Layer 2 of a small transformer language model trained on English Wikipedia (8 layers, counted from 0, width 128).
Take only the direct path to the model's output, skipping the later layers: a vector added to the residual stream pushes a token's score in proportion to its dot product with that token's output vector.

Output vectors of the tokens that the questions are about. A number n stands for n times 0.032.
"us": 6 -9 0 1 0 8 3 -6 5 -7 3 -6 -11 20 3 7 -6 -1 -18 4 -6 -1 -2 5 17 16 13 -2 -2 -1 -4 0 0 -7 -23 3 8 7 3 12 19 -8 10 2 -5 10 -1 -25 -3 2 1 5 6 -9 16 -1 0 -7 -11 6 -9 -3 19 -4 3 -26 12 -4 3 5 13 18 -14 9 14 1 -1 -7 10 -13 -8 -1 4 -23 15 -2 -2 -12 0 9 -9 1 15 -2 -16 -6 -10 -9 -17 -6 -9 -9 -1 12 -22 8 5 -6 -10 6 21 -8 3 19 15 -4 4 3 1 12 -5 3 -2 4 7 -8 8 11
" NLS": -10 -24 53 -7 29 16 3 30 -39 31 -18 -26 -62 -30 50 6 -19 1 21 39 -41 50 6 38 -9 0 -14 26 -6 -41 24 -34 -18 30 -82 -18 -18 9 -11 16 30 22 30 38 -2 4 -18 -14 33 71 -1 -42 -6 13 38 -41 18 63 26 39 -16 15 -21 36 -21 -95 31 8 -18 21 16 17 -42 -28 -28 40 33 -49 -31 -14 5 1 -58 -16 23 -24 -6 18 25 -4 42 -10 8 -28 -20 -3 -1 36 -1 -20 -19 -71 -8 -27 -26 53 15 -13 17 -48 -20 -10 40 15 -5 11 -20 13 18 1 23 -52 36 -32 44 21 0 -9
"EE": -8 -3 13 6 -3 7 -2 9 -25 1 -12 -18 -20 3 11 -3 -19 -3 9 2 -19 -3 7 35 -15 0 -7 5 9 -5 4 -3 -6 23 -26 -7 3 -3 -4 9 14 8 1 -2 -6 3 -1 -1 8 13 19 -20 4 0 15 8 5 15 13 0 10 11 -16 11 -23 -38 20 5 -14 7 2 8 -1 -12 -30 9 6 -2 0 -18 6 8 -11 -18 7 -6 3 -16 9 25 6 4 10 -4 -5 -7 -4 14 -2 0 -14 -14 0 -5 -24 17 7 -1 -6 -15 4 4 19 16 -1 5 8 10 10 -2 -2 -13 14 1 -7 9 12 -6
" to": 6 6 -4 -7 16 22 -11 -8 -8 -9 2 1 7 5 3 -5 6 4 -15 -1 4 6 6 4 0 -7 1 -3 22 -11 -3 1 3 0 1 2 11 -3 3 -7 13 -5 -11 -7 8 -3 -2 4 2 -4 14 -3 10 -18 -8 -10 -11 4 -14 -5 -1 6 -11 -3 -7 -12 4 -12 5 -8 12 8 -1 -5 1 -6 -11 -4 3 14 -9 9 7 -2 -4 0 -8 -6 -8 -4 5 2 -1 4 10 8 0 0 1 7 -6 1 -1 15 9 0 -11 0 2 6 2 18 1 -2 -11 4 -6 -7 -1 1 2 -1 -9 0 3 10 -14 10
" sides": -4 -10 28 -6 -3 4 -10 16 13 1 7 -3 -11 2 5 -7 -4 9 0 11 -5 13 3 13 -4 5 -3 16 -14 -8 13 -8 -16 17 -15 2 6 -2 -2 -1 7 21 7 2 2 15 -2 -1 9 3 5 -2 2 0 12 1 4 24 5 17 10 14 2 6 -2 -30 13 -10 -15 12 0 14 -3 -4 -14 6 12 -13 -4 2 -10 -2 -20 -18 5 -8 -3 5 -9 -5 4 -7 8 8 -16 3 8 19 -13 -4 -3 -4 -9 3 -4 14 5 -10 6 -22 7 -1 18 -6 -7 -5 17 3 6 8 11 -17 18 5 1 9 -4 18
"ough": 2 -8 10 5 -9 -2 21 3 -8 10 -7 0 -25 3 6 -3 2 16 -10 6 -23 10 0 -4 -4 -3 5 1 5 -14 -1 -16 12 13 -23 10 3 -4 -21 24 15 4 9 7 19 -13 -6 -2 -5 -2 -8 -7 3 -3 24 -10 9 5 -21 8 9 -10 -4 12 6 -34 18 8 3 -6 10 11 -14 -23 5 5 26 -10 -12 3 7 13 -15 -17 3 -1 -9 -13 7 6 6 3 11 -8 -24 3 5 25 -12 -2 9 -20 -14 15 1 12 -10 -11 -17 -28 4 -12 14 -8 -7 0 -8 3 19 -15 1 0 -6 10 14 5 -8 4
"mond": 4 -13 13 -6 -13 14 11 29 -17 17 5 -16 -24 0 29 -12 -9 4 8 15 -22 36 -23 -8 4 -7 -4 -4 9 9 10 -3 -15 9 -28 -3 -1 12 14 1 -8 2 -5 7 25 4 -9 -13 24 17 13 -1 -3 14 1 -9 19 5 14 15 1 5 2 15 -2 -32 15 9 -15 9 4 -4 -7 -6 -7 -2 16 -19 -11 -11 -9 14 -17 -8 -1 0 -4 12 0 -5 10 -8 2 -7 -7 8 -5 17 0 -19 -3 -13 2 -10 -5 -1 3 5 4 -30 -14 2 5 20 7 4 -7 14 2 -17 -4 -22 1 -4 4 3 0 3
"ously": 21 -16 33 -13 5 13 -4 -9 -7 6 -7 11 -21 14 21 20 -5 9 5 19 -15 15 5 3 -11 2 -3 19 8 -18 -17 -7 -15 11 -24 8 -7 12 16 25 15 8 -13 5 -5 1 -20 -7 7 16 -11 -17 -12 14 15 -15 3 11 23 0 13 2 -7 4 -5 -36 22 7 -25 18 14 7 -9 7 -8 4 -8 -11 -5 -2 -7 -1 -1 -1 2 -14 9 -3 18 -16 19 18 20 19 6 -12 -3 7 2 -13 2 -28 -16 21 -23 18 -2 -7 -5 -13 4 -16 11 19 -2 -8 -9 -4 7 -10 -1 -3 -8 4 9 4 -16 -5
"uman": 10 -13 -14 2 18 6 8 2 -26 15 -16 5 -25 -3 31 -3 -16 -3 5 30 -19 0 -3 6 8 -4 -22 14 -2 -19 1 -4 10 16 -16 5 -17 11 -3 19 36 5 26 -2 -6 0 -18 -11 11 14 17 -11 5 14 37 -1 -6 4 1 6 2 7 0 6 -15 -39 3 13 -4 15 3 -6 -16 -8 -12 -2 10 4 -21 -3 0 8 -16 -18 0 -14 1 7 1 2 9 -20 17 -11 -3 -3 3 3 7 -9 8 -2 -6 11 -10 12 14 2 -7 -14 -5 -9 22 22 0 11 -7 -6 -4 2 11 5 5 3 16 14 -5 -15
" acres": 7 -7 1 -5 8 -12 -2 -5 -4 4 -9 -16 -13 -12 26 -3 -18 6 2 14 -29 19 10 21 -1 4 -6 6 -2 5 9 -18 -7 -7 -21 0 0 4 -14 -2 -11 6 -9 -6 -2 -4 -8 -23 4 3 -6 -6 0 -4 9 0 -2 21 3 23 2 12 6 18 3 -44 11 16 -4 6 -2 2 -9 -1 -18 5 12 -6 -14 5 9 -2 -14 9 4 -15 -2 -9 3 1 6 4 12 3 -10 10 8 6 -9 -10 2 -15 1 -19 -14 11 -5 12 14 -13 12 -3 2 3 11 -3 -24 2 -13 6 2 -19 13 -3 7 12 -2 -8
" starring": -4 -20 -5 8 1 -6 -3 -9 -7 -1 -11 -12 -13 -9 32 -5 -3 11 -8 21 -16 13 8 8 6 -1 -8 -5 19 -15 18 -11 -3 -10 -32 8 -14 -7 11 3 14 15 6 8 9 -5 -7 -18 -12 19 -18 -29 -5 0 -5 -4 1 19 11 13 11 5 -6 12 -8 -32 -15 -1 -9 -2 6 6 -17 -15 1 3 3 -13 -8 -12 10 8 -15 -11 16 8 -6 -5 -4 3 3 -2 15 -10 12 4 1 12 6 -12 -14 -9 -2 -6 -5 13 6 4 12 -9 13 0 12 14 -2 13 -8 14 7 6 -12 -16 9 -12 1 -13 9 21
"d": -2 10 -5 -6 -5 1 -1 -7 -7 12 6 6 -7 3 -1 15 6 -11 34 6 -7 0 -3 -12 17 11 -7 8 -5 -7 -4 7 -10 10 -2 -2 3 19 7 -7 0 12 -12 0 18 5 7 -13 -4 6 -10 -14 2 5 0 8 -8 -5 1 -5 10 -6 -7 -7 2 -20 -6 -12 18 -6 -2 -4 7 -2 0 -3 -7 -17 -8 9 -1 4 -22 -15 -10 14 19 -7 2 -20 11 4 15 9 10 8 11 -11 -5 -11 8 13 -1 7 -20 20 17 6 7 3 -6 -22 10 -3 13 1 11 15 15 -12 -20 -22 -21 15 0 -5 -12 13
" for": 2 0 1 -8 13 15 -6 2 2 -9 -4 -6 3 1 5 -7 5 1 -12 4 6 4 6 4 2 -8 -9 -3 7 -8 1 1 4 3 3 9 11 -7 7 2 30 -1 -3 -3 2 -6 2 4 -2 -6 2 6 5 -16 -6 -3 -1 5 4 -6 6 1 0 -11 0 -9 7 2 9 -9 3 -1 -4 -5 -7 -11 -8 0 1 7 2 10 4 -17 -2 -8 14 -10 -7 6 0 8 -2 1 3 5 9 -3 8 -6 9 7 0 2 3 0 -3 12 8 12 2 3 -6 -5 -11 -2 -4 2 -4 9 -1 -3 -16 3 6 3 -4 7
"sc": 4 15 12 15 -8 -13 -6 -1 -9 -11 -4 0 -13 -3 10 17 13 -14 7 4 -13 28 -20 -12 -5 8 14 -4 -5 -8 -2 15 0 8 -20 6 -12 7 -1 1 6 -3 -3 5 -5 15 5 2 1 15 3 -10 -5 1 10 -7 7 1 -11 9 7 15 -10 3 -7 -28 6 8 13 -2 5 1 -1 -16 -26 1 8 -3 1 0 -9 23 6 -12 20 -9 7 2 -9 7 -16 6 15 6 -5 13 -10 5 -2 -18 -11 -10 -1 4 12 6 1 -8 14 -6 -2 -6 -1 10 -4 11 -13 -9 -7 9 14 -6 11 9 11 -6 -6 18
"idae": -9 1 9 4 10 -10 8 17 -20 -7 -13 -11 -22 -1 3 -14 -15 10 -1 8 -17 30 1 15 11 -3 9 6 -3 -17 -2 -20 -5 5 -30 3 -1 -6 0 2 4 5 9 17 -22 15 -4 -21 7 10 2 -5 -3 -5 27 -8 2 8 -3 18 4 8 -6 -2 -10 -43 6 -7 -12 5 10 11 -19 -1 -11 15 23 -8 -18 -11 5 -6 -15 -6 11 -21 4 5 15 14 8 14 10 -15 15 -17 15 3 14 -11 -25 0 10 18 -16 16 -6 -19 4 -17 5 -22 7 11 16 8 -8 -3 8 8 -6 -23 2 -1 9 1 -2 5
" ft": 6 -22 7 8 12 1 -2 -7 -13 11 3 -12 -13 -3 29 0 -22 6 14 -6 -24 21 3 -1 15 0 -3 -1 -2 5 -4 -21 4 12 -24 6 -17 11 7 8 4 -5 5 10 -4 18 -22 -11 8 -1 8 -22 -15 -7 8 -4 11 20 -10 8 -8 8 9 17 -23 -35 13 6 -14 -7 2 -1 -12 20 -17 7 12 -26 -12 5 -16 -7 -5 -2 0 3 -7 -22 0 -9 -2 7 8 -3 -12 9 -6 14 23 -2 4 -12 -5 -17 -8 13 12 10 14 -9 13 -5 8 2 14 -4 -10 -3 -4 -3 2 -10 11 3 -6 0 -1 -26
"cest": -9 20 11 4 6 3 -9 -1 -10 22 -10 7 -21 -1 12 -4 -13 -7 1 0 -32 20 -6 27 12 12 2 0 -1 7 1 10 2 -1 -30 1 9 -6 11 2 20 3 7 3 12 -3 -21 4 -8 40 -6 -28 -9 6 31 -3 6 13 -5 12 -7 21 -10 8 18 -48 8 12 -13 20 14 8 -24 -1 -12 4 10 -6 -8 -8 14 8 -4 14 25 -15 -7 3 -7 -6 -2 3 15 -37 -5 -13 5 15 -12 -14 -2 -3 -12 -14 11 25 16 -23 2 1 3 -2 -4 10 8 21 2 14 0 -9 8 -19 -6 1 5 9 0 3

Each question shows what one neuron of this layer's MLP adds at an activation of 1. A number n stands for n times 0.0027.

n270: 16 22 -2 21 -36 -12 20 28 -29 -9 22 21 -8 1 -17 42 -22 6 -4 9 5 10 20 1 21 28 24 31 -8 19 34 7 14 -8 -28 -5 -5 -6 8 3 21 8 -16 -14 -4 30 19 -18 -4 9 4 6 -47 15 5 -15 20 7 5 -25 -27 18 -21 31 -9 39 -28 -9 30 37 -34 -7 18 -2 2 49 11 6 6 2 -9 16 -2 -32 -19 5 -4 -8 15 20 35 -17 -44 -12 12 -15 24 -14 5 52 9 -29 16 8 -6 28 26 13 7 13 -45 -9 -12 -22 -11 -1 9 8 -9 -2 -21 27 -9 -27 -54 -3 -25 -7
Pushed up most: "d"

n261: 13 7 -26 27 5 -3 16 5 17 10 -12 -2 -2 7 59 -10 -8 1 -15 40 8 -17 -7 -1 -6 -28 6 64 -11 -8 2 -5 4 8 38 -3 -29 18 17 -2 -12 -24 -3 6 -7 -20 -2 -2 5 22 16 6 -37 24 -24 34 0 49 -4 10 -2 -8 -4 31 -24 10 21 38 -13 12 -9 -21 33 24 -5 -13 -11 2 7 14 -31 21 4 -19 10 9 -46 19 6 19 -15 -22 -4 -15 -14 3 -10 19 -5 -4 -17 -4 11 23 -5 24 11 12 -54 5 20 11 12 -12 38 13 -53 -26 -2 -8 -1 -8 -2 -15 0 -6 16 0
Pushed up most: "uman"

n222: 29 2 25 -23 -3 24 -1 -43 -6 -16 -16 -30 -1 19 -45 -35 42 37 22 -19 31 -10 5 3 -9 -13 -7 -16 -26 18 17 19 9 -6 -8 20 6 -34 -9 -26 -27 -12 26 -12 12 9 21 18 -10 12 20 -33 1 -14 -18 20 8 -48 -40 10 -3 -7 -9 3 25 2 -1 11 7 -9 -13 17 -17 -12 13 6 21 18 19 -6 29 15 -7 14 26 51 17 9 -2 -18 9 -6 -20 -13 -7 28 3 3 18 16 14 49 23 -9 39 -32 -17 6 -4 11 -37 14 13 -20 2 -11 9 -20 4 -4 -20 19 41 7 -19 9 -4 4
Pushed down most: " NLS"

n84: -56 10 13 22 5 6 15 16 -14 23 19 8 41 29 -15 25 -26 -4 24 -15 19 25 27 16 -9 5 -14 -32 -1 -4 19 -5 -51 28 10 19 -23 -37 35 -20 9 -16 -1 13 9 7 -41 -12 6 -9 -4 -4 19 5 -3 -12 6 -1 -16 -39 14 -31 1 24 14 -2 -10 -8 3 -3 -9 -4 -19 -9 -5 -4 8 -20 -25 8 15 -4 18 29 9 28 8 -3 -2 1 33 14 -9 2 31 -11 37 -7 5 18 -42 21 25 0 -4 5 -21 8 0 13 12 -27 -20 -14 40 -21 29 -22 -21 2 3 -7 44 44 -1 18 34 17
Pushed down most: "uman"

n21: 25 -24 -17 11 10 2 -14 42 6 14 -6 22 8 -9 -9 -1 19 -29 24 15 -16 29 -21 -18 -5 -5 3 -29 -3 13 -21 10 1 -29 15 -33 -19 4 -5 -12 -23 -17 -44 20 47 -10 -16 -18 31 11 16 38 -18 -5 11 -13 8 48 11 -15 -1 -25 -25 -5 -1 16 51 7 -23 2 -21 -35 17 1 -1 -32 -14 5 16 1 11 -15 -3 -4 -48 18 30 25 5 -10 3 -43 -16 30 -32 -15 -20 7 -20 10 5 -1 19 -18 -9 21 -23 -5 10 19 -5 10 15 14 14 3 -22 11 16 13 -22 54 -2 3 -3 32 17 9
Pushed up most: "mond"

n301: 2 0 -4 -29 -12 -1 13 -30 1 6 7 -3 5 -11 -12 19 40 22 -3 10 -26 -6 6 1 -4 38 -21 1 0 20 18 20 20 -9 11 7 6 -11 -11 20 6 -33 -2 9 -7 -5 -26 -16 -15 4 13 3 23 -4 19 5 -15 -5 8 14 -21 -24 -15 -26 -37 -37 -12 32 38 18 35 -26 39 -6 -5 16 34 2 -12 -32 -18 -2 -14 -18 -11 -21 37 -7 -10 -13 -8 -14 11 19 5 -3 -2 -10 17 -9 28 34 29 -8 34 -15 23 -10 15 -16 -9 -35 -12 -1 6 9 -41 16 -41 3 15 -19 -15 14 25 -4 -15 7
Which three tokens does it push up most, strongest first? "uman", "sc", "d"

n44: -6 -31 32 16 -35 41 4 -5 -21 -4 11 -12 -13 -2 30 -4 33 -23 -5 26 -1 -7 -28 32 13 1 -35 -2 -10 1 -24 -29 -8 16 -5 -17 -1 -4 -21 -11 -29 4 7 -32 -37 -13 3 8 15 9 -22 -41 12 26 17 -30 -9 38 -2 -23 10 -8 7 -22 15 22 5 2 12 -18 20 57 2 -13 13 -9 14 -10 -17 -3 -5 -10 -12 28 -2 -18 -14 23 3 2 3 -51 15 -9 11 -25 -38 -21 -34 -21 -20 -19 2 -22 -18 -7 -25 -2 -28 -16 11 24 9 5 13 -19 -15 -6 21 -7 17 -11 22 -14 -20 -36 4 -6
Pushed down most: " for"

n284: 9 -11 -26 -26 -44 27 17 -5 -9 -4 42 -22 17 -6 -2 -9 -20 -4 2 16 38 -13 5 23 5 -15 -1 8 1 31 8 -13 -19 16 15 -7 -16 26 4 -21 17 -17 1 12 1 -16 4 -9 -24 -29 3 5 -5 -3 -19 -19 -2 -32 -15 3 -24 0 16 -33 40 26 -8 13 23 -19 1 -3 44 -3 4 9 15 9 6 -13 40 20 16 -3 -3 2 -35 2 7 30 29 -4 -28 -7 -6 -22 -26 32 4 7 19 4 -12 -14 -35 -14 -3 59 -5 26 7 -27 -6 -3 -16 15 -7 -36 -9 3 6 -32 18 26 37 12 -8 38
Pushed up most: " for"

n114: -20 -40 5 5 7 -12 -14 5 25 24 7 25 9 3 -8 -3 -1 -29 22 8 13 -2 23 -7 0 -28 -5 9 -3 -23 -3 -10 -5 17 -2 24 -9 -19 6 -15 -11 10 -54 -11 -30 5 -2 -23 26 -19 7 -10 23 -6 -31 -16 4 -14 -11 -11 -15 3 5 20 7 37 15 -23 -33 6 -7 -29 -19 3 9 3 23 -23 42 -5 4 -2 -1 -8 37 2 10 8 13 -35 22 -8 13 3 -15 3 -36 22 28 -33 3 48 -14 -17 -9 -22 -5 -23 19 14 -20 24 -14 -8 -5 -28 3 32 -6 4 1 -16 8 5 13 -14 -15 49
Pushed up most: " sides"

n177: -11 -47 -17 -9 -3 -43 -14 -7 -36 7 1 25 30 -14 0 12 14 5 -28 6 3 -15 44 21 -34 31 19 -43 -2 -10 28 -39 -13 -22 -18 23 -26 -10 5 8 -21 -17 33 -5 -50 11 -3 26 -9 -54 7 5 -14 3 10 -4 4 2 -9 -22 -20 -34 14 35 -20 -37 10 -6 0 6 4 40 20 -4 18 -3 15 -12 -1 40 -19 -20 17 8 -25 9 28 -8 -19 12 20 -18 -55 -4 14 -7 -3 -6 5 -5 3 -11 -33 -15 5 -5 52 0 -18 -35 16 -32 -25 16 3 -32 -5 -1 41 -54 32 -1 -25 3 0 -9 -26 29
Pushed down most: "cest"

n64: 16 6 -4 -2 -27 -5 13 -19 15 2 20 -3 7 3 18 5 -40 -15 20 -30 -6 -13 -5 -8 25 -4 -8 23 -4 27 7 -11 -10 10 -21 17 -23 5 -17 47 40 0 -4 -38 -5 -5 1 -2 8 -2 19 4 -15 -20 -18 6 -13 -17 -6 -5 9 -1 23 10 -6 -4 20 13 -7 11 5 -36 7 15 -9 -13 6 -41 -29 -18 14 -14 -2 4 4 6 -8 -15 26 -23 23 30 -5 39 -29 21 9 -2 31 -10 -23 12 -15 -7 1 5 -26 13 37 16 -15 2 -5 9 -60 -58 -32 -19 -33 -1 -35 5 18 -7 16 20 -8 1
Pushed down most: "cest"

n143: 17 28 1 2 -27 -30 0 -1 -5 0 5 11 19 -23 -2 -6 -23 7 45 -1 -5 -19 -5 -14 20 20 -5 18 37 13 -18 41 16 -26 0 -8 -3 15 6 -39 -15 32 13 -23 -16 37 5 -24 10 15 -10 -4 -21 19 -5 10 35 8 28 7 -26 -8 -31 -2 25 -13 -14 5 17 -11 -11 -23 27 -18 29 3 13 -8 -16 17 -26 71 -2 -4 -29 25 -8 23 28 0 -9 -28 -18 1 1 -47 -3 0 -14 7 -5 -24 33 -7 -4 -23 -15 3 6 -21 -22 -23 1 2 -23 52 63 35 -11 19 -4 -15 -11 -24 -56 3 -43 28
Which two tokens does it push up most, strongest first? "d", "mond"

n237: 12 -26 -23 2 -13 -43 -24 -23 -12 -7 -22 11 -29 -7 25 -23 -12 -5 -25 -32 1 17 -18 -3 17 6 -33 -44 -9 54 18 -14 -7 3 5 19 -10 -51 39 5 -18 4 7 7 24 4 -15 -48 10 -19 13 16 -27 1 1 7 -25 -17 6 23 -8 -33 -22 -3 8 -33 -6 -19 1 46 18 22 -18 25 -59 -13 20 12 5 12 17 -30 17 13 2 -7 17 23 -5 37 43 1 25 7 -17 19 29 27 -16 13 13 -13 11 -9 -36 -48 1 13 31 -34 28 -35 -12 -5 -20 -7 -25 13 -26 29 -2 38 23 15 1 8 14 -5
Pushed up most: " acres"

n10: 2 18 53 9 -14 14 1 -21 -31 46 22 18 -6 5 3 2 8 45 6 -1 -40 -23 21 -3 23 43 -24 44 -22 7 -26 -19 -23 -1 -21 -28 -36 -8 38 -40 8 22 40 -3 13 45 -4 -5 17 -19 -9 10 -24 -39 13 -29 -12 15 -6 -2 5 26 -15 -35 -17 18 17 60 -9 -19 -22 14 21 28 12 22 -11 7 -3 48 -4 1 -1 1 13 13 -9 -19 24 43 -26 8 -30 -29 15 9 23 -29 -12 19 -14 -28 28 -2 -16 -10 -1 -19 3 -35 1 -7 -5 4 11 5 -3 11 2 3 20 16 26 48 -16 10 -36 38
Pushed up most: " NLS"

n76: 28 44 8 2 -7 36 -38 -16 1 18 28 -3 -2 32 -10 5 21 -24 -33 -40 -5 8 7 -26 -7 11 0 21 -31 8 -10 -17 11 6 -34 9 21 -30 -5 -35 -54 -7 74 -8 -11 36 -9 -21 2 -19 -8 1 8 4 50 10 -13 3 -8 7 12 11 -9 32 -31 -7 -15 -42 8 4 -26 -11 -9 10 -4 11 -15 -13 7 -21 22 0 -9 -1 31 30 -1 6 3 -3 -52 24 3 -14 -22 6 -5 -10 32 17 -14 9 -1 22 -12 -31 -16 -11 -16 15 28 -28 15 5 -13 -13 -24 19 7 -43 5 -30 14 -28 -1 37 -57 9
Which two tokens does it push up most, strongest first? "idae", "us"

n198: -4 -24 5 19 -26 9 1 33 29 -33 1 9 11 5 -17 -1 -1 37 -1 -31 -25 -10 26 -6 19 16 17 -16 -10 -16 -34 -21 -1 -9 47 3 -1 3 1 3 -6 -53 -19 -6 -19 -43 -15 -2 10 -30 -18 -8 2 -11 -26 11 0 17 -50 -14 -48 39 11 24 -5 -5 10 -15 13 -17 -38 -25 34 36 61 45 18 7 -3 -24 -9 15 -5 -23 17 25 29 18 9 6 19 -32 -30 -27 -17 32 -1 22 -11 13 26 26 30 -38 43 -11 -25 5 25 7 -2 -8 -9 2 28 -5 22 -24 -11 47 17 -12 13 -49 -19 1 -7 -10
Pushed down most: " NLS"

n57: 22 -5 8 4 -2 22 -16 -29 -60 -14 -16 11 8 3 34 4 -35 -19 -7 1 6 46 -16 -31 -23 -1 22 10 -1 -2 -32 41 12 32 -20 18 -29 -2 25 48 7 1 -32 -2 0 -4 -13 15 -16 -2 -5 -18 15 -1 -38 5 1 -15 -20 -7 -8 -27 -32 4 -5 23 -22 -1 22 28 -28 -20 19 16 4 -12 23 -33 -19 24 2 -17 -17 -20 12 -1 -18 -1 -3 13 -13 -11 -1 22 11 -19 39 9 25 -3 17 3 21 -5 5 23 -14 1 -12 2 29 -32 -10 10 16 -5 13 -1 -29 -5 8 19 6 -30 4 6 -12 13
Pushed down most: " sides"

n50: 11 -18 11 19 5 -16 30 1 18 -7 -38 7 45 5 19 6 -5 12 33 15 -27 10 -6 20 -24 9 -9 25 16 -16 -30 -20 1 14 1 1 -3 31 -12 9 -18 -19 5 -23 -20 -51 10 -1 -14 -17 -27 1 -19 -11 -5 -19 -44 -25 -22 10 5 -7 -12 7 -34 -4 -26 38 -47 9 -1 6 8 -18 4 -6 13 19 -2 15 7 17 18 14 -4 -6 7 -6 20 11 11 -16 -4 9 6 -16 -2 26 -41 -12 15 1 -18 -26 22 13 16 -7 -29 -5 12 -31 -15 -19 -16 -16 21 -5 -13 -12 12 -7 -25 -22 -15 -24 1 58
Which two tokens does it push up most, strongest first? "ough", "ously"

n312: -43 14 6 -22 6 -7 -13 2 -23 -11 -13 6 7 -10 -10 -21 31 -23 7 57 9 2 -5 28 -4 7 -8 -15 -8 20 7 11 18 -22 14 -14 -23 18 -37 21 37 -27 19 -17 18 -13 3 -23 7 2 -3 7 -11 -29 2 -10 -44 -17 -3 16 10 -28 -25 -12 2 6 -5 -7 -18 -4 -35 -10 -16 4 -13 0 33 -10 -20 11 13 -10 -12 2 6 21 4 -12 -14 -2 -8 -24 18 39 -45 -2 -3 8 1 4 31 -16 4 17 11 23 12 -2 -1 41 -8 13 12 -7 -8 -6 -1 -25 -7 37 30 8 -43 -30 -6 27 -23 -8
Which two tokens does it push up most, strongest first? "uman", " for"

n83: 13 20 1 -18 14 2 8 10 17 9 -6 4 -16 -14 -7 4 0 -31 7 5 -28 4 -6 27 17 -14 -28 -23 -11 27 -23 -1 -23 -19 26 23 13 -11 5 31 25 -13 17 -32 -2 1 6 7 4 -7 12 47 39 24 -15 7 6 0 -8 8 71 6 -1 -19 -7 59 15 -49 -28 -3 -5 -40 -33 11 0 29 23 -5 -33 -5 -14 22 -38 -21 17 -7 -17 -1 -11 22 -1 27 9 24 3 -24 4 27 -11 20 14 -39 0 1 -6 6 -25 11 -9 -28 -6 3 10 1 -21 25 20 15 34 -15 -3 -33 -30 -17 -17 -32 -19 -32
Pushed down most: "sc"

n247: -17 32 -14 8 11 -4 21 9 -25 19 -19 5 5 -3 -1 26 7 -14 -2 -24 28 -41 -8 -4 -14 35 -16 -17 7 -29 -62 19 -12 -1 -5 15 16 14 -16 -3 11 5 -18 -3 7 0 -32 0 -20 -55 11 12 -32 -13 -11 -12 -10 -23 0 -6 -11 49 -17 -5 23 5 -10 -20 -30 3 -29 -25 8 -2 6 -3 -9 -6 4 -3 -10 -16 -1 27 -5 -28 5 11 -16 12 42 3 13 41 17 -21 6 17 -2 -8 -34 -26 -14 -25 -43 -7 -21 14 10 -18 -31 27 -16 -24 -22 1 -16 14 -8 7 50 -25 -16 -19 -8 -1 -1 29
Which two tokens does it push up most, strongest first? " to", "ously"

n252: 20 10 -21 -50 6 7 -1 -27 -5 -16 -15 1 -20 -21 -13 13 20 1 -15 -1 -4 -13 12 -13 -8 -8 12 -31 8 -27 1 -27 -10 -20 -28 33 11 -19 6 -15 -5 40 -5 11 15 14 -11 -6 -24 -6 -2 0 5 10 -15 -4 42 -17 22 1 8 -1 -29 -17 18 5 11 4 11 -3 14 17 13 6 6 -34 12 -6 56 9 -14 15 6 -36 31 19 -16 -6 -6 -19 -13 -9 2 -9 19 -11 -1 25 -6 -16 -23 -25 -4 -30 20 8 7 19 20 -14 26 -51 17 -4 15 -12 12 -11 26 -2 17 -12 -7 7 -9 38 3 29
Pushed up most: " starring"

n128: 0 -2 -2 13 16 -10 2 -32 -2 -8 -14 25 -8 -48 25 -13 -13 4 51 -26 -1 14 2 10 19 -1 23 28 16 32 14 12 6 41 -1 -19 6 9 26 9 -5 15 25 -26 8 20 -5 17 -2 -46 48 20 -17 19 -32 -8 -11 14 -15 7 -4 4 13 22 -32 37 -21 16 6 -3 -35 -1 -1 38 7 -1 13 17 18 -2 9 -21 29 -2 -13 15 -16 -5 -20 55 -10 16 36 -1 1 19 -7 5 -24 12 -12 -9 30 20 20 15 7 33 23 19 -11 7 20 -28 1 -8 -19 -14 -38 18 -3 -5 4 12 -17 42 -19 -3
Pushed up most: " ft"

n73: 21 6 13 55 -9 -10 16 -27 17 4 -23 -36 17 -20 5 9 18 -11 -2 -7 0 -12 22 -3 14 28 -28 43 2 52 -3 -7 -19 -13 -14 -7 -23 22 19 -4 -29 -22 -4 33 -4 -5 -15 -16 16 -21 1 -32 -7 -22 10 -16 -42 13 13 20 -4 -41 12 -16 -24 4 21 18 -9 -8 42 -25 -19 1 0 10 20 -2 -31 22 -1 -10 -44 -21 -15 17 -35 9 -10 -7 25 6 0 28 -16 13 -23 -21 23 28 -27 -42 -27 27 1 -33 -10 14 3 27 -13 22 -17 -26 29 22 -16 -24 4 19 -17 0 -20 16 -34 2 -35 -11
Which two tokens does it push up most, strongest first? " ft", " acres"

n248: 16 -7 -12 20 -21 24 -11 -28 -14 29 12 -20 54 -8 21 16 28 24 -41 28 -3 -8 -13 38 -10 -17 28 11 -6 -1 -23 24 27 -26 6 2 -7 34 -10 -11 22 14 -20 -15 -8 -32 18 5 -5 15 -6 -17 22 -1 -8 3 -6 1 36 -3 9 -28 -22 -23 -1 -10 -40 -35 -20 14 -11 2 -16 -3 9 17 11 -7 -17 14 8 -41 14 5 -12 17 8 6 0 8 -23 -5 -12 -11 21 1 11 -5 -10 14 -14 2 14 -6 -33 20 17 10 -33 -10 -3 35 16 6 1 24 10 2 22 -50 32 -21 -41 -12 16 -1 11 24
Pushed up most: " starring"

n316: -26 -34 -5 -11 -5 -18 -32 -21 18 6 9 16 8 1 -34 21 -9 14 12 10 -18 -2 -26 12 -13 21 12 -7 -43 7 1 12 -11 24 7 -26 12 -3 17 10 -19 20 -12 21 9 -8 14 3 18 -20 -2 3 12 -19 9 8 -23 20 25 9 32 2 54 -24 -20 -4 -18 -13 10 9 -26 -10 -53 12 -7 -8 2 0 -21 -11 -14 6 -2 23 4 -13 -17 -16 -12 4 25 -17 21 -6 -15 20 10 -12 0 27 47 -3 6 28 -41 -4 -22 -16 2 -8 -26 24 50 -2 -35 9 21 4 -5 6 -16 2 10 17 22 17 18 13
Pushed up most: " sides"

n256: 7 -4 8 4 -16 20 33 -7 3 31 -8 16 32 -14 36 23 -9 45 -21 -28 10 -18 -7 8 -19 -11 2 19 -7 -6 12 -3 6 -27 0 -50 24 8 9 25 21 -9 24 -14 44 -8 0 -17 18 -11 -4 -39 -8 -2 6 -29 -13 6 -8 31 45 30 -10 0 -30 24 18 -14 -32 27 -39 -9 -8 -24 15 26 -12 -25 43 -33 -4 8 -3 -1 32 22 -4 -16 -2 -3 -27 24 10 -7 -11 9 -34 -9 7 -47 -18 6 -8 5 -15 -12 17 -2 45 18 31 -35 12 -1 10 -35 21 11 -8 21 -2 -2 -14 5 -13 -21 -7 -15
Pushed up most: " starring"